Layer 2 of a small transformer language model trained on English Wikipedia (9 layers, counted from 0, width 96).
A neuron's activation on a vector x is GELU(weights . x + bias), where the dot is the dot product.

Input weights of the MLP neurons that the questions are about. A number n stands for n times 0.00057.
n8 (bias -0.099): -36 -7 -126 -42 -9 90 73 -67 41 102 -55 59 -21 -14 -78 65 32 -95 -39 -82 -35 40 -46 -152 20 4 78 54 17 -28 -61 -2 90 93 -24 25 88 -11 -9 -22 -47 134 147 82 24 -53 62 162 -65 102 49 32 17 46 -37 38 -104 58 -228 58 -121 -25 -24 -47 38 -185 103 35 18 63 38 -26 -18 95 89 -32 63 91 14 0 25 -9 62 129 230 -143 134 -21 -31 -5 -91 117 67 -12 -61 -89
n29 (bias -0.085): 246 92 386 115 247 -305 -38 -188 -61 -23 -18 -167 -219 153 -127 -153 -136 51 -136 4 92 167 18 -45 -65 -76 -4 -60 -23 -100 -27 -252 316 -4 60 203 -388 -103 131 178 -31 274 -102 -85 159 133 281 -110 225 -63 63 -61 -9 40 -120 -104 -155 51 -105 160 31 113 9 -47 -233 85 -109 338 -112 -9 -280 -143 52 -44 105 -40 115 99 144 -149 62 9 158 18 73 -57 -145 -82 197 -142 240 153 182 204 27 -94
n57 (bias -0.080): 71 113 -245 -139 -39 0 232 85 -124 9 -147 53 -163 47 -21 118 218 -119 -32 -92 -57 -44 349 181 38 90 202 -122 -31 -53 -83 -27 -27 348 145 4 333 97 102 66 -75 -97 135 127 -67 121 -86 69 286 -70 -206 21 99 233 -204 -44 -185 8 -13 134 9 -119 -140 -214 -276 -133 83 35 -25 -235 112 -189 4 -321 219 -120 -198 14 73 339 203 -54 -28 70 106 -108 -54 -132 -50 8 85 56 61 -232 -249 -70
n58 (bias -0.085): -128 -41 -86 -168 -87 -132 -4 76 -119 338 40 44 85 0 -33 124 115 -144 -177 150 140 -32 62 231 -19 -59 -12 -228 -73 107 -153 4 86 -11 -90 46 8 -117 131 15 111 -268 227 -71 -112 -97 50 -171 50 240 237 185 -126 89 -277 215 246 -79 93 -43 -141 -54 28 249 -212 8 152 8 8 -156 -48 174 -38 230 -84 -19 -61 12 19 -102 50 -49 55 182 -128 -124 -206 -21 116 -106 15 -65 187 -88 -43 -98
n90 (bias -0.053): -66 20 -40 11 -184 47 91 203 -146 62 160 174 -56 123 -36 89 -131 16 205 27 7 181 -106 -70 256 -4 90 -155 -35 -4 -252 161 -32 -56 -123 -237 204 63 -64 51 227 8 -118 -23 -230 -30 -139 -132 143 98 -8 71 83 -196 -46 97 52 92 -51 15 -69 194 23 73 -82 -366 38 -129 -261 206 20 119 -206 80 -168 60 -71 169 109 -21 -57 -84 -172 -61 43 -4 106 31 -187 0 160 138 -231 8 -123 -61
n100 (bias -0.087): -127 157 134 -155 -20 63 -48 132 -76 95 72 -122 122 -27 59 -28 149 8 20 63 -329 -12 -207 12 -136 165 199 -45 -164 174 54 64 -166 -102 -97 136 179 75 53 -70 59 -70 -155 -35 52 159 -69 -19 209 -235 16 -80 -56 154 62 221 -207 273 -16 -15 -101 -23 -200 56 -107 -94 -39 128 -108 23 96 59 -94 -212 391 50 184 57 -23 113 177 -130 -125 -51 8 -96 41 196 -268 90 27 19 -54 -41 39 160
n108 (bias -0.117): 180 0 46 64 -20 82 -118 231 -126 147 128 -8 47 28 -149 4 99 84 156 4 -23 -49 -83 -61 -106 155 -36 -249 -45 204 177 41 -75 -192 -50 -187 143 155 8 27 73 -376 100 -40 82 -64 -8 -159 -95 -18 77 -111 -374 -44 20 0 8 27 -37 -152 28 -181 45 368 -25 -102 -87 -48 -46 -100 -191 8 -12 156 169 238 215 246 51 187 36 31 -374 28 4 56 -12 -140 15 -105 224 138 -52 -43 -44 -238
n136 (bias -0.122): 100 -59 79 -3 80 -198 -148 59 -106 -90 6 19 -53 37 151 -132 -168 -20 3 -16 39 16 239 23 19 111 9 65 16 -55 -76 137 -106 -340 192 -46 -143 -21 0 -51 -64 -54 140 26 -117 44 -22 22 -58 -62 64 122 -72 182 63 178 49 110 -88 38 206 106 58 -113 -81 44 -129 165 21 -25 121 209 -71 -9 -55 31 160 127 -90 -79 -113 18 -133 13 39 -57 -6 -105 -149 64 -84 -165 -13 -142 -57 -188
n198 (bias -0.062): -34 238 -26 -282 147 -140 87 -64 86 42 384 -13 -57 159 214 -26 159 -87 -281 -76 -71 -72 -107 -199 114 -90 -33 -20 0 4 79 26 135 -45 -48 -129 144 32 29 20 -29 -13 83 176 60 -216 -33 -285 22 41 63 144 177 132 -174 -38 -149 -136 -21 -162 63 147 4 -24 -38 -26 136 233 48 75 90 -275 -68 -207 231 -210 -86 66 -311 -72 -70 12 -98 -147 -98 103 263 -133 292 -4 175 98 -41 -177 -192 -38
n226 (bias -0.098): 342 -81 0 28 16 -113 -179 -143 -108 87 -100 71 -48 -132 183 -151 -4 -17 -56 -198 8 124 198 25 163 -12 68 -32 223 -108 33 -4 21 -48 26 -190 -34 -99 52 144 -25 136 351 -82 -50 171 93 -223 308 98 -74 -177 -169 -130 -77 183 245 -39 -282 179 0 104 -16 -55 -71 47 15 29 -63 -204 -89 27 8 -220 227 -40 93 -47 108 270 -36 -74 92 66 87 255 -262 15 -55 -166 -24 -193 167 -157 -131 -119
n259 (bias -0.078): 178 -127 -20 28 -28 -197 63 -5 286 -134 -5 -186 0 -37 237 81 0 -39 124 -138 -217 -224 -84 62 37 -49 -125 -114 160 -105 179 -213 138 -73 -472 27 -227 -446 -300 260 -161 -123 -42 218 -82 -14 -153 103 218 17 81 209 -161 -14 14 172 68 -54 145 -42 99 198 -100 431 82 70 -94 334 172 207 126 -178 246 19 68 23 -44 60 -42 239 -159 63 -141 -123 -110 61 -126 -56 -86 -9 -83 -42 112 60 -5 189
n260 (bias -0.091): -100 -94 157 -64 144 100 190 -54 -30 -73 -54 138 -41 -59 93 14 -222 0 -135 80 -107 145 -56 12 44 64 -208 -315 -120 -146 -11 -23 -213 15 -236 -95 -103 186 104 -83 -122 -30 -162 -80 -8 128 -78 -30 -69 -144 76 -93 -98 11 169 200 135 36 -155 -327 72 -30 -156 -215 15 -108 65 268 105 204 97 89 -131 11 -70 160 0 28 82 -225 37 -216 186 -27 215 15 76 17 36 91 -70 -11 -19 217 -61 -87
n276 (bias -0.107): 91 -64 -113 -81 -19 83 -249 -147 -133 118 75 12 57 -125 84 -150 98 219 -256 8 305 -78 -176 71 87 11 11 -60 79 -106 42 56 129 -79 12 -198 174 -217 42 -191 23 -16 135 97 -67 8 247 176 133 -7 105 68 -44 -76 4 311 -176 -33 -131 208 -77 91 -86 115 -28 208 -164 -123 -74 -162 358 98 67 -257 44 -76 -60 12 42 -42 -149 -192 -74 -16 47 88 30 71 -56 -89 177 27 -15 -144 124 -74
n282 (bias -0.055): 43 139 -88 230 194 -398 48 39 193 -26 -56 30 -182 -86 -4 284 86 -18 -177 -237 205 195 236 -60 -65 -75 -132 -122 43 4 75 -121 -127 -20 149 317 101 -97 -189 -120 34 -21 -21 -21 99 -50 -25 -171 167 153 -106 -4 -43 21 -372 -111 -203 52 -121 -4 -46 238 110 -226 202 -133 68 184 -275 92 -108 -174 -85 -138 60 -223 4 -31 16 23 25 28 0 140 -158 116 -100 -127 36 28 -86 0 54 -94 -63 -160
n307 (bias -0.073): 189 -33 152 -70 241 92 52 -153 143 -88 242 12 -8 -116 -138 -256 193 243 232 12 -26 68 8 28 50 33 -105 -126 -73 316 -193 61 -193 42 111 -118 -37 -8 -4 154 -111 95 177 -170 -153 -153 70 -113 194 -143 -198 -190 244 281 160 12 -167 -23 154 -98 71 -162 36 -155 -20 -91 -89 145 -170 51 -247 -30 15 106 -16 128 -203 166 -15 38 -94 15 4 71 4 -101 56 -68 23 61 31 108 -4 -75 118 170
n316 (bias -0.051): 305 -18 -32 4 174 -66 177 80 -174 22 18 -79 55 293 -21 -180 102 82 -73 144 -4 -101 0 145 -282 -20 230 -63 13 255 9 4 -212 139 -266 184 -82 -96 25 124 222 -322 -26 -135 -40 56 38 -240 -70 77 -87 -85 188 -167 -120 13 255 -137 200 -56 -35 271 -83 162 243 183 -55 186 71 -30 245 -24 -17 -108 67 -4 -401 32 25 -112 90 165 74 4 -40 -304 108 -91 71 -113 59 -21 -133 46 56 152
n356 (bias -0.100): 47 -22 18 -159 178 -211 156 39 265 -64 -9 98 -245 -54 4 -118 -17 88 -13 -72 -214 213 -154 -188 25 -24 -237 -86 78 -124 67 -342 110 -140 75 98 18 216 33 -149 136 -64 -211 242 -30 67 -58 -54 18 -169 68 -33 -135 88 -243 99 82 45 282 71 -80 16 93 -57 56 -85 248 337 150 -143 65 -187 0 117 203 33 130 9 145 -5 104 -64 86 212 -279 -88 -97 93 -32 -155 210 -223 -155 81 135 30
n372 (bias -0.064): 27 -242 -64 110 -304 -141 29 12 -278 35 86 -58 98 124 91 169 143 -28 -60 112 -212 -101 201 237 -119 -18 177 108 -20 31 -149 193 -84 198 92 -178 172 -193 -38 -69 -127 -212 -119 -23 125 -42 125 76 173 7 50 192 -75 19 42 136 96 77 -8 -11 -46 -41 -177 41 168 -65 -55 76 -41 -237 -12 -267 163 -133 -185 19 162 -77 154 66 -83 -47 -160 12 129 64 -48 35 -15 11 -124 -259 -11 -33 85 -138
n375 (bias -0.104): -50 223 43 49 -174 -31 -32 166 -52 -184 -19 210 -256 -107 97 204 -137 130 214 -160 64 8 -283 -126 206 117 -26 66 -16 -50 -34 -85 -39 33 -4 47 -107 7 196 233 84 201 -113 175 127 -75 134 45 4 151 -8 200 62 -82 112 165 18 109 205 -53 72 125 -137 33 89 -12 -116 34 80 90 148 -78 -138 -105 -39 -93 202 -151 26 41 -63 47 -56 -114 -211 -213 -187 -86 184 33 -158 44 -71 76 -185 -15

Each question shows a token from some text and the vector x that enters the MLP there. A number n stands for n times 0.0085.

"V": -16 -287 -320 -70 -5 8 110 -98 -87 -102 232 -264 165 -71 -79 -18 97 -152 240 -89 55 -88 -38 84 -34 93 291 19 262 103 108 132 231 48 100 118 -169 -60 91 -23 291 -164 50 99 105 -256 -82 159 -168 -100 27 -268 -174 28 131 81 -77 -87 -4 75 111 -218 -75 -51 175 -350 42 122 48 104 -53 120 -178 -145 12 -66 -263 67 -37 68 319 86 173 -114 96 68 -112 -23 -141 173 -15 -51 45 96 -109 -186
Which neuron fires most, and how strongly? n57, at about 0.68

"ity": -92 -203 -209 -83 -177 -138 39 -201 -140 30 131 -171 156 -197 -100 -155 7 68 -12 -111 3 1 -136 67 139 -11 186 97 248 -76 293 66 230 -8 50 26 13 50 20 37 265 -70 223 125 79 -206 141 -13 -125 -103 21 -262 -231 94 152 200 57 -97 -120 162 142 -238 -22 -138 79 -296 21 11 149 103 -131 133 -122 -70 50 8 -338 153 -143 -30 122 108 263 -142 63 183 1 111 -164 165 -18 -84 59 239 -124 -203
Which neuron lights up most? n226

"ment": -105 -131 -268 88 -202 -51 182 -334 -34 -164 132 -115 203 -86 -48 -73 14 29 -8 -177 -48 -43 -97 236 39 16 138 132 151 -70 191 101 312 12 76 166 -105 -24 49 20 147 -39 93 214 63 -215 -21 40 -181 -50 31 -160 -244 -6 130 161 31 -75 -173 49 108 -161 -45 -143 180 -194 -14 66 132 97 -181 210 -93 8 -31 -109 -368 151 -62 -43 177 -53 321 -204 155 189 -100 125 -127 214 -65 -37 -66 229 -170 -163
Which two neurons fire most, strongest first? n260, n8

" that": -70 -191 -250 -75 -111 -187 69 -171 -3 -64 153 -242 135 -92 -61 -155 -27 72 90 -110 95 52 -21 -7 106 -11 208 62 94 69 217 89 311 2 58 122 -173 16 72 -64 271 51 91 267 223 -262 173 64 -101 -131 77 -211 -178 110 148 81 -166 -272 -34 132 123 -55 -80 -3 123 -272 127 -76 122 121 -185 59 -93 -78 44 -55 -265 147 -173 -3 238 36 197 -189 -83 122 -34 51 -65 248 -51 -153 -129 202 -99 -268
Which neuron lights up most? n198

"B": -16 -105 -262 -84 -263 -65 142 -57 -84 -171 72 -267 -12 -172 -109 -14 94 -30 149 -148 -62 -115 -59 96 -4 74 327 75 138 29 96 57 263 82 86 290 -50 61 102 20 334 -5 28 215 39 -200 92 -4 -217 -30 17 -188 -217 82 149 130 -134 -76 84 102 104 -122 93 -152 149 -311 26 115 -11 159 -165 173 -174 -149 0 -149 -280 64 -34 10 241 118 210 -91 21 118 -196 55 -47 206 -93 20 -16 83 -212 -236
Which neuron lights up most? n57

"==": -26 -200 -264 -9 -116 -38 29 -126 -132 -16 133 -119 207 -107 -100 -40 -71 40 146 -109 16 -60 -45 37 29 -47 325 27 275 130 319 139 313 189 43 90 -169 -31 95 -85 230 -27 -150 94 -13 -347 -8 195 -249 -16 100 -87 -153 -18 138 110 -122 -137 98 54 123 -83 -16 -5 232 -392 47 12 39 16 -107 79 -122 -226 -94 20 -264 45 -15 40 203 112 131 -93 29 72 -50 -32 -40 181 -26 -121 -97 195 -71 -246
Which neuron lights up most? n372

"-": 39 -34 -365 -130 -150 -64 -35 -207 -133 -50 34 -245 115 -126 -113 -78 -60 -30 141 5 54 -40 -39 118 98 -4 215 125 104 198 230 157 260 31 53 223 -160 8 41 53 315 20 110 189 -7 -288 121 57 -274 -131 -81 -251 -101 52 83 199 31 -153 -73 78 56 -94 56 -9 189 -283 25 137 13 159 -170 158 -93 -171 -57 -1 -301 81 -231 -71 148 183 120 -133 53 43 42 -51 -61 155 -140 27 -13 236 -88 -183
Which neuron lights up most? n316

"s": -83 -51 -195 2 -222 -121 -36 -238 -29 4 41 -136 97 -52 -119 -35 94 -105 34 -33 30 -12 -116 41 -15 102 196 275 125 46 162 71 311 -33 56 120 -136 -63 34 23 263 -74 112 178 34 -195 5 87 -224 -115 -10 -197 -176 5 232 124 -119 -40 -100 147 154 -128 64 -85 99 -298 47 98 -7 29 -136 234 -59 -112 -24 -8 -362 172 -214 24 269 97 245 -152 97 121 46 81 -230 161 -157 -127 -61 318 -123 -243
Which two neurons fire most, strongest first? n8, n136

"k": -74 -182 -268 -10 -96 -171 60 -117 -62 68 -104 -228 19 -91 -113 -66 6 58 110 -23 -1 -23 -31 6 16 69 281 42 173 110 63 -10 313 35 28 168 9 97 45 -2 211 -72 77 172 -18 -141 89 20 -295 -211 36 -231 -179 -96 178 221 49 -96 -108 213 147 -100 -38 -171 153 -242 7 73 -20 191 -290 252 -115 -69 -62 -20 -291 1 -206 20 232 48 320 -79 113 118 -13 97 -44 167 -114 -32 -2 230 -180 -227
The three highest activations, in order: n8, n260, n226

" g": -191 14 -180 -10 -278 -122 155 -148 -124 -50 100 -221 128 -125 -147 -123 200 -51 111 -127 57 -3 -51 126 40 50 319 -93 20 111 97 48 281 -115 56 296 -155 -37 56 10 216 38 97 144 18 -319 88 91 -355 -31 -21 -217 -197 85 142 218 -7 -61 30 -19 69 -37 120 19 105 -237 61 92 86 168 -325 216 -104 -86 -55 -26 -263 87 -69 -52 339 158 254 -76 10 78 -78 31 -65 42 -79 -88 -22 163 -162 -251
Which two neurons fire most, strongest first? n58, n8

" n": -12 -4 -232 52 -112 -143 120 -254 -126 -9 31 -292 143 -124 -78 -102 -5 -96 -17 -147 -39 72 -29 105 -5 70 284 68 30 153 144 19 367 23 141 212 -214 -73 10 44 243 97 199 149 70 -320 112 62 -283 -99 -7 -199 -64 98 161 226 -100 -89 50 7 43 -82 16 -8 149 -215 44 61 35 133 -292 179 -13 -93 -64 -168 -353 163 -130 -173 203 160 176 -91 -18 6 -70 22 35 86 -15 -95 -46 201 -130 -160
The three highest activations, in order: n29, n8, n316

" as": -93 -104 -306 -80 -267 -112 7 -96 69 -28 39 -224 111 -27 -91 -158 63 -41 87 -216 90 37 -15 85 73 93 73 69 55 147 280 107 291 -32 21 137 -161 -112 89 -16 202 -5 100 235 55 -234 103 67 -267 -39 20 -209 -176 111 110 116 -10 -80 21 69 87 -34 67 53 253 -217 44 98 132 21 -167 143 -85 -64 58 -62 -336 251 -109 18 210 100 182 -233 -4 63 -120 68 -266 149 -63 -218 -68 309 -239 -156
Which neuron fires most, and how strongly? n259, at about 0.7

" Ch": -30 -51 -225 -74 -127 39 154 -102 -79 -92 189 -278 124 -87 -26 -104 56 -78 193 -232 -21 51 -67 87 34 -39 258 -14 72 60 71 76 278 12 158 267 -166 -53 24 103 277 1 71 198 -29 -186 7 29 -412 -71 83 -220 -256 118 39 87 -144 -25 53 130 -14 22 101 -148 171 -284 -3 87 114 158 -229 199 -122 -119 -154 -124 -288 -53 -122 89 217 59 165 -141 111 211 -107 82 -144 165 -56 -145 -32 261 -10 -212
Which neuron lights up most? n8

" F": -10 -193 -258 -113 -185 -46 150 -120 -162 -45 114 -312 116 -223 -71 66 -120 -49 144 -87 -43 67 44 29 48 -43 327 155 80 22 46 73 282 6 110 121 -47 -10 64 75 367 -28 57 248 23 -265 74 5 -211 -11 95 -246 -137 13 124 289 -43 -146 -19 111 56 -71 4 -56 119 -373 3 0 1 203 -148 141 -77 -86 -143 -180 -203 185 12 41 185 139 150 -162 38 134 -138 4 -104 103 -75 -12 -8 167 -35 -296
Which neuron lights up most? n90

" a": -73 -20 -295 -37 -368 -88 -71 -140 -33 -130 -15 -231 112 -96 -123 -101 11 -52 135 -182 10 65 -136 150 20 104 191 96 79 140 174 -13 335 19 61 160 -246 24 75 20 311 134 58 216 148 -255 159 127 -333 -23 48 -173 -129 -13 81 155 -102 -39 -15 -17 80 -9 53 -6 181 -232 173 73 205 128 -196 139 -82 -60 3 -108 -283 149 -143 49 90 120 190 -164 -91 50 -56 102 -119 136 16 -176 -146 224 -163 -210
Which neuron lights up most? n375

" their": -139 -116 -244 -109 -242 -146 29 -197 -30 -117 180 -192 -50 -31 -69 -134 132 -29 134 -174 44 -29 -123 94 52 32 201 22 97 80 193 -99 326 34 133 287 -173 9 48 7 264 132 8 173 143 -309 229 -8 -267 -173 54 -172 -124 1 108 157 -60 -74 -50 14 109 -72 88 -53 188 -231 154 10 135 35 -178 170 -99 -12 51 -67 -262 149 -29 -66 292 93 201 -196 -38 86 -89 119 -114 218 60 -208 -180 153 -139 -197
Which two neurons fire most, strongest first? n356, n8

"),": -91 -202 -257 -25 -82 -108 -53 -63 -95 -76 162 -277 195 -128 -141 -105 -51 33 133 -75 60 -1 -40 28 236 55 184 95 169 58 233 127 252 -81 1 91 -100 -17 97 77 210 -121 206 296 154 -314 99 -110 -229 -130 -42 -89 -181 37 79 12 -74 -100 -93 242 167 -24 9 -45 261 -281 162 29 22 -5 -151 125 -107 -220 11 -37 -262 94 -34 5 147 158 238 -151 -87 13 -82 77 -136 117 -59 -13 0 263 -153 -230
Which neuron fires most, and how strongly? n226, at about 0.29

" with": -160 -143 -273 -13 -184 -108 1 -181 -56 -49 114 -259 114 -41 -137 -157 47 6 214 -170 59 -12 -45 28 69 -8 148 -59 61 235 207 73 342 8 36 197 -219 -56 37 30 252 63 172 175 155 -293 130 18 -204 -86 -2 -203 -160 13 150 205 -37 -35 -16 183 137 -53 17 19 211 -269 53 -54 -63 23 -209 213 2 -71 3 7 -262 121 -148 83 260 36 54 -223 -3 113 -92 42 -91 177 -65 -217 14 229 -135 -183
The three highest activations, in order: n108, n8, n226

" b": -33 -116 -177 -2 -321 -84 147 -103 -85 -208 120 -286 16 -159 -116 23 125 36 122 -155 -47 25 -115 137 44 12 313 72 118 112 143 10 318 23 17 215 -88 56 -15 36 323 -8 110 185 36 -277 170 69 -253 6 35 -186 -189 3 143 174 -101 -64 -27 68 155 -45 113 -64 196 -226 -35 68 112 153 -275 252 -162 -166 -24 -73 -298 116 -130 -16 194 95 186 -133 -28 41 -121 -41 16 84 -113 -66 -72 148 -152 -242
The three highest activations, in order: n375, n8, n316